Layer 2 of a small transformer language model trained on English Wikipedia (11 layers, counted from 0, width 96).
A neuron's activation on a vector x is SiLU(gate . x) times (in . x), where the dot is the dot product.

Input weights of the MLP neurons that the questions are about. A number n stands for n times 0.0019.
n40 gate: -36 38 -21 -166 237 123 167 96 33 -17 -280 -179 -167 -12 185 -165 -8 162 166 -203 -195 -303 -67 157 71 -43 203 -97 -25 208 -38 -172 136 -60 39 143 128 -165 60 147 -148 221 -132 149 215 161 170 -67 -53 -80 21 -135 21 0 -244 -42 -77 -49 12 -190 -162 235 8 265 -148 -51 83 175 12 43 50 58 -34 -96 41 86 8 -190 -153 -137 -75 97 228 345 -79 229 -93 270 -34 27 -37 12 -191 -56 4 -21
n165 gate: -47 -226 -58 -109 -141 40 98 -88 -184 -76 123 83 -20 244 -311 -76 20 318 -239 136 -213 169 92 92 -161 75 76 189 -97 97 -381 -230 107 55 262 39 53 -124 -25 261 -119 -160 29 -257 45 -198 -204 176 303 74 -211 64 85 -54 247 -79 134 128 203 -109 -141 237 -144 -290 89 -382 -54 -291 -236 -65 15 -97 -118 276 -158 166 -134 -49 -169 166 -107 -211 -109 -35 24 31 55 156 45 -188 -170 163 0 -197 34 -67
n197 gate: 55 -30 -4 92 134 -278 26 -238 -82 31 -184 112 31 49 36 25 23 -117 27 -157 216 55 81 30 -34 19 183 -46 -71 67 11 -105 7 -201 -228 34 -115 -84 -4 -15 -202 -15 -215 246 -163 -18 -61 222 140 319 -56 -42 -77 -103 170 201 -44 69 7 53 -60 -137 -36 -15 -53 -126 94 -95 -174 130 -236 -60 83 31 -158 -54 96 27 71 -25 -164 87 239 19 306 111 65 -56 77 -49 56 118 255 -159 41 -147
n199 gate: -92 20 487 -326 -50 15 -85 -30 -60 201 -105 95 98 -199 10 -169 76 -92 66 -75 -129 137 118 -268 -5 250 -73 -117 144 -90 225 -115 -253 77 57 337 40 -324 46 197 81 -158 84 149 -124 25 81 85 -79 390 -75 232 -128 -106 -111 66 220 238 153 -71 -154 198 -119 82 142 -193 -10 29 35 41 135 -233 60 298 -64 -15 -256 -15 -126 5 129 -106 41 -373 -65 237 178 -40 -164 -365 -45 -20 151 196 -349 -108
n248 gate: 58 46 135 -33 32 -242 -60 -64 291 321 179 55 -70 -46 -384 -385 -143 -13 -196 109 -45 -293 129 -286 -37 121 125 116 14 187 73 -9 -14 14 -297 60 389 218 -84 -180 288 215 -27 -59 -14 -131 -70 -60 -81 56 -78 -32 -5 -60 55 5 -174 -84 86 42 323 18 -39 -56 125 -140 124 -36 63 -23 188 205 5 -29 58 28 225 -139 -96 319 -214 37 -9 178 -205 -184 -70 0 178 30 -59 81 138 -147 164 -54
n265 gate: -4 0 -133 147 395 -9 226 154 170 -139 -149 -18 37 85 13 44 59 162 87 -148 45 118 55 -148 5 115 255 -14 -103 40 63 -285 148 -200 -107 113 -36 -155 179 -82 92 -87 -98 -224 70 -156 -206 77 -249 201 172 -36 -240 160 5 46 300 175 62 -91 -22 -174 -125 46 -178 -27 -153 168 -27 -193 -77 -99 286 -24 124 -265 -22 59 118 -79 -103 -77 361 28 126 -152 105 296 -18 -287 -268 111 -162 154 -9 -62
n359 gate: -125 -69 158 192 -279 135 -129 157 137 -246 -152 352 -363 59 270 -31 213 232 122 -82 59 -34 100 18 193 -234 -76 -9 78 -274 -78 -5 100 -38 -43 -37 -59 316 112 -42 -191 -94 159 -32 166 9 28 322 45 -135 -18 -107 -103 -386 -79 5 -22 67 -163 -125 110 59 -140 66 -139 -103 156 -139 -63 -47 119 77 23 -423 229 118 0 5 178 138 46 23 -51 52 82 -247 116 -274 56 -56 -77 149 -138 100 -133 203
n40 in: -86 -231 -25 -52 76 292 178 9 84 -48 -94 -38 -22 203 -16 147 30 16 134 13 101 -71 96 -281 -51 -164 128 -69 -148 232 85 132 -76 -214 162 -141 4 13 117 -158 73 385 8 -164 -136 96 -198 13 113 -434 161 -133 -200 -142 184 -69 87 21 38 -69 59 63 -218 -56 107 -22 148 -21 272 95 -220 -118 238 -62 124 -162 -162 124 76 -144 4 -21 103 100 97 -40 116 198 260 52 84 117 -120 13 -224 4
n165 in: 98 56 -399 103 -71 -51 71 -51 91 68 204 116 -208 -177 -78 34 26 -79 249 25 -166 -165 177 -186 178 -233 -212 180 217 -56 -294 -81 -166 -115 -277 -306 271 98 -264 -169 155 -5 -45 20 31 -265 160 315 210 247 137 -210 192 15 5 41 208 -39 80 -72 136 105 5 -57 -216 -134 30 -60 280 16 -411 -131 189 -85 -184 -37 170 277 11 49 5 -97 108 161 -25 -396 118 66 5 166 367 -50 -59 52 20 -289
n197 in: 63 263 -218 191 169 -110 200 -92 -30 188 -127 113 27 234 13 50 9 4 -200 39 -69 -5 205 108 -87 275 89 0 -13 74 -96 -306 -168 -94 -243 162 -133 -211 98 -119 -27 -93 43 -22 18 245 111 57 -253 -9 44 132 -254 49 -189 247 119 25 4 92 -230 -90 -100 -103 -300 75 35 -51 -137 107 -152 -177 -9 -191 -260 -220 128 97 -233 -67 -164 -83 119 -49 304 -110 172 121 13 163 220 77 4 -81 35 51
n199 in: 175 21 127 -204 -133 167 57 109 -184 48 150 -103 148 -200 -154 -94 -104 75 -415 -133 128 -32 126 -362 -155 26 15 115 -154 -56 82 -139 -296 74 127 16 -87 135 184 -130 183 -231 295 143 -16 -188 52 191 142 -21 36 -234 -37 68 83 83 -257 -235 107 -193 -82 -341 93 111 276 42 -247 282 178 163 -242 -97 103 -156 -106 53 -91 -156 11 209 -338 -394 -120 105 -67 33 -146 -56 -332 236 174 284 240 -85 118 132
n248 in: 62 -174 -131 186 -34 181 109 25 -147 -51 -20 -39 101 167 267 468 20 72 212 98 103 -36 -280 250 45 0 -125 256 -335 39 -301 -159 -54 122 194 -5 0 235 131 -140 -30 -86 -49 226 -219 244 5 84 -29 175 30 110 86 -270 -100 290 -116 62 15 -155 -231 73 -104 61 35 402 -277 -24 5 156 -104 -162 218 124 -92 239 223 -70 -83 53 -211 189 -165 -252 -25 -214 -55 -261 5 139 -39 165 -144 82 -256 29
n265 in: 43 -85 297 33 100 106 68 258 116 -79 -117 -40 173 -28 -58 105 89 117 57 224 104 363 15 92 52 -98 16 122 136 -40 8 97 195 74 66 32 -175 -16 86 -16 16 127 -143 -112 124 -214 -106 -20 -40 285 411 32 58 28 110 20 55 -74 -64 28 -64 -139 -306 66 -102 -65 48 27 119 74 -68 -239 -48 278 102 -50 -186 -20 -186 -214 -180 -69 -155 148 204 199 -49 96 132 49 -124 55 74 83 140 114
n359 in: -47 -18 26 -179 -144 -31 -242 -31 70 104 -57 118 -126 -22 47 178 -341 175 233 -179 79 -152 -8 70 132 -399 -77 -13 -193 -44 13 273 248 109 18 -300 -56 116 103 -71 -18 67 22 57 -204 0 -125 128 121 -45 -9 173 -58 -374 266 36 -34 -192 -78 -107 153 156 17 9 53 -197 -13 -176 35 -202 180 44 84 -193 -43 45 -117 -204 55 -55 -358 164 -9 -94 311 -23 -147 -79 50 -4 -118 147 -214 64 -118 143

Each question shows a token from some text and the vector x that enters the MLP there. A number n stands for n times 0.0059.

"n": -148 -2 -50 -161 34 61 -94 -67 20 36 -85 50 -162 39 -150 122 -106 124 -148 -127 -62 -19 -123 150 143 -88 -103 -30 -96 141 -1 180 -259 266 197 -71 -35 -142 -1 -182 55 -184 -204 -83 -3 -7 -5 -173 93 -41 144 101 70 -3 -54 8 27 -46 -239 81 -64 -8 79 -98 169 213 -25 53 84 176 -15 23 -135 181 -19 139 59 47 151 289 44 -66 33 -43 80 203 78 1 -103 -57 -18 -36 -85 85 -94 29
Which two neurons fire most, strongest first? n197, n199

"ab": -28 -152 112 -9 165 -80 -146 -164 24 57 74 -133 96 18 48 17 6 185 -19 108 -91 191 -137 121 118 49 -133 50 30 25 46 42 -98 -48 286 -115 120 133 -9 -187 123 -10 185 -87 111 -30 100 -146 76 -176 -128 -63 89 160 38 -130 108 27 -234 55 34 -90 237 -106 -16 87 -24 25 -39 -120 14 70 216 1 -51 33 235 19 120 183 -106 -180 -137 -218 40 -260 40 -13 -163 232 -116 -29 20 -33 74 -125
The most active neuron and its activation: n248, at about 1.3

"ard": -40 -90 -2 80 109 110 -142 -103 -5 18 -144 -53 -25 -26 233 30 59 -98 -75 130 156 -26 -162 46 19 -31 -147 20 43 -71 -14 138 46 -58 46 -282 -110 -47 6 -302 -119 -149 54 25 75 77 15 -235 64 30 -86 -9 95 53 -123 -29 -54 -140 -348 157 -64 -202 70 -54 -75 219 32 155 55 -125 -140 38 -36 65 222 113 104 65 64 61 5 -301 114 -194 99 -1 -12 -61 -105 99 -133 -31 170 134 56 -171
Which of these neurons fires most? n40

"p": -194 34 99 -75 1 -152 -15 54 4 -91 -19 -35 -31 -42 150 20 -33 -22 64 -107 -20 -233 -5 107 282 -109 -12 32 -101 242 106 240 -146 87 55 -17 -169 -97 -25 -153 -205 42 -50 -214 289 -40 -38 -27 141 -106 178 55 231 5 -109 94 160 159 95 51 -120 14 182 -60 -107 -27 -86 -126 1 130 -35 64 8 147 -113 20 66 132 -118 125 72 -70 32 -125 -23 -29 -1 -135 214 184 102 28 52 -66 4 -209
Which of these neurons fires most? n199

" the": -175 -49 164 -41 124 -132 -40 -199 52 -2 -117 74 72 -7 78 231 172 108 38 39 -31 -262 -156 -87 165 -20 3 -134 -127 -59 -31 -13 -129 -79 154 44 -90 -165 38 -52 59 109 111 -34 164 -73 -39 -31 -67 5 -86 -17 55 186 -22 84 -46 -315 -192 132 -60 59 -8 32 92 176 -159 -59 -80 -130 195 80 -54 47 -32 -7 77 193 12 70 -48 110 31 -39 114 142 -111 -188 47 136 23 29 -196 -118 206 -62
Which of these neurons fires most? n165

"z": -64 -153 -46 81 -131 -179 -60 -66 -112 199 -40 -53 16 -18 139 -89 -96 241 70 72 7 35 -149 -61 157 -88 -164 93 -113 100 174 34 -36 168 100 55 48 -72 85 -113 0 -104 -96 11 73 112 53 74 234 -64 -75 -66 0 -37 35 42 -24 -164 -151 180 16 -29 136 24 -160 183 46 99 192 -5 17 -16 -7 16 75 119 94 113 123 212 67 -345 -68 153 23 -244 -222 -17 -290 150 -67 -13 0 78 272 42
Which of these neurons fires most? n359

"er": -147 -50 -38 64 74 -42 -7 3 222 294 -3 8 119 117 -38 269 19 180 61 191 51 13 -209 -6 -94 104 -49 -288 -41 15 63 -29 -233 78 230 -188 -120 -78 -118 -64 101 -65 -31 204 162 -1 166 -176 98 -3 182 42 -58 -11 44 -38 58 -67 -114 80 -3 54 40 -93 -6 80 49 29 115 126 -2 -87 1 225 48 203 177 241 79 89 90 50 131 263 105 44 -11 94 189 72 -7 -69 -26 -109 112 -29
Which two neurons fire most, strongest first? n199, n359

"m": -165 -36 -58 -155 97 139 54 -80 79 11 -142 37 -78 -41 4 -105 35 10 42 -152 -29 -197 -166 -125 -134 -82 -80 -170 -152 57 -263 72 -210 16 344 12 -71 -72 155 -99 -50 26 70 240 63 0 251 -84 88 13 -75 32 98 -6 -122 -35 115 46 -68 3 -4 -324 166 -122 -33 -79 39 40 -188 131 115 35 27 170 -65 -124 220 45 86 -79 -64 -221 -8 12 65 -20 97 -3 36 232 -50 25 -124 -57 2 -69
The most active neuron and its activation: n40, at about 1.7

"r": -210 -159 -70 -106 102 -31 23 145 62 -52 46 91 -66 74 150 -41 115 98 103 15 -4 -45 -100 47 -12 64 65 -33 -186 79 113 -135 -192 -146 252 29 -180 17 23 -217 37 103 -32 -35 13 65 199 -106 262 -172 74 -182 168 -84 -77 20 -56 30 -184 -128 -167 -31 118 17 -125 16 -51 71 -31 -163 137 65 -75 60 -180 97 175 -31 103 10 -99 -125 11 212 86 84 232 -214 162 -44 114 -168 -160 103 -73 -101
Which of these neurons fires most? n40

" of": -48 -181 105 22 41 -99 -64 -167 213 151 -88 -70 68 -46 32 205 -21 182 98 52 -52 -173 24 -97 144 -29 -134 -52 -102 -35 149 -57 -346 -91 160 40 71 -108 -109 -95 -27 -75 -42 -150 15 -50 -134 -30 280 113 -35 90 -132 99 164 -29 56 -56 -82 145 -17 -168 150 88 67 183 0 51 91 140 -53 177 -55 195 93 97 34 48 38 232 -145 -40 205 -23 -62 78 -62 -71 -13 -134 -184 12 -165 94 21 185
The three highest activations, in order: n199, n248, n165

" F": -149 -197 93 30 39 -33 186 -114 47 46 184 29 -1 147 96 152 77 0 -71 -261 -114 -222 -102 5 90 161 -36 -100 -75 28 27 18 -183 107 322 -58 13 26 7 -77 61 52 -114 -9 -27 20 188 -81 175 -18 31 117 -8 151 205 -103 28 26 -221 127 146 -155 119 -42 -174 68 -22 -8 -48 -106 -104 126 108 104 -194 -135 73 -3 -12 185 -59 -22 -24 44 280 53 95 -73 64 62 3 -152 81 55 142 34
Which of these neurons fires most? n197

"al": 130 -57 36 -1 62 -201 -93 14 -28 185 89 -111 -20 -101 264 144 -1 225 -5 31 -133 -60 44 32 31 1 -40 201 -179 177 -169 -124 -138 -156 231 -26 -122 -84 -164 11 23 -18 7 108 185 49 233 -62 -31 92 97 83 78 65 -60 4 -44 -75 -88 37 -17 -169 78 -105 -138 123 17 192 -45 -16 -30 -16 -77 86 10 97 202 -100 231 153 -65 -183 34 122 211 -108 -25 -1 196 -7 91 -27 -142 -5 199 -70
Which of these neurons fires most? n197

"c": -72 -173 -37 -214 43 -116 -36 -18 44 -3 73 -79 106 41 -112 197 -80 0 114 -106 168 -93 -4 -62 173 -45 149 -61 34 76 278 -37 -248 259 84 -16 -174 -114 39 -263 104 95 76 56 127 135 90 -30 111 -199 5 92 12 -17 34 94 48 191 -66 -43 2 58 159 34 -28 64 81 -45 53 147 96 11 -80 3 64 52 274 123 61 132 63 -75 173 -3 61 -310 -65 -130 -84 223 88 102 114 43 182 -4
The most active neuron and its activation: n248, at about 1.3

" s": -212 -22 36 -11 -24 -312 165 22 105 -104 21 21 -31 103 11 2 26 134 13 7 -173 51 -111 -15 -53 126 151 -124 -87 184 35 -100 -156 181 52 69 -255 -13 96 -181 18 157 -54 -29 265 -21 25 -76 198 -107 13 115 35 126 -6 38 -93 -142 -155 168 156 33 189 44 88 186 -59 129 33 -29 -110 138 12 192 59 -29 126 243 -40 263 94 -4 -85 47 52 -33 32 -171 -97 -129 60 -100 -132 26 75 -49
Which of these neurons fires most? n359

"b": -27 -169 -22 -3 70 74 -12 16 131 -31 -51 -72 -176 1 -31 11 3 63 -94 116 3 -63 -211 213 113 29 -126 4 -109 178 24 49 -161 -184 203 -95 -20 -17 -47 -133 146 11 -13 100 220 56 144 -272 146 -45 -75 -61 70 9 -1 -81 129 -36 -138 179 -78 -273 123 -60 -111 -40 71 89 -69 -95 166 45 124 169 57 -1 89 206 140 126 -119 -93 61 190 123 -144 -108 -139 -206 137 149 141 52 169 40 -255
Which of these neurons fires most? n359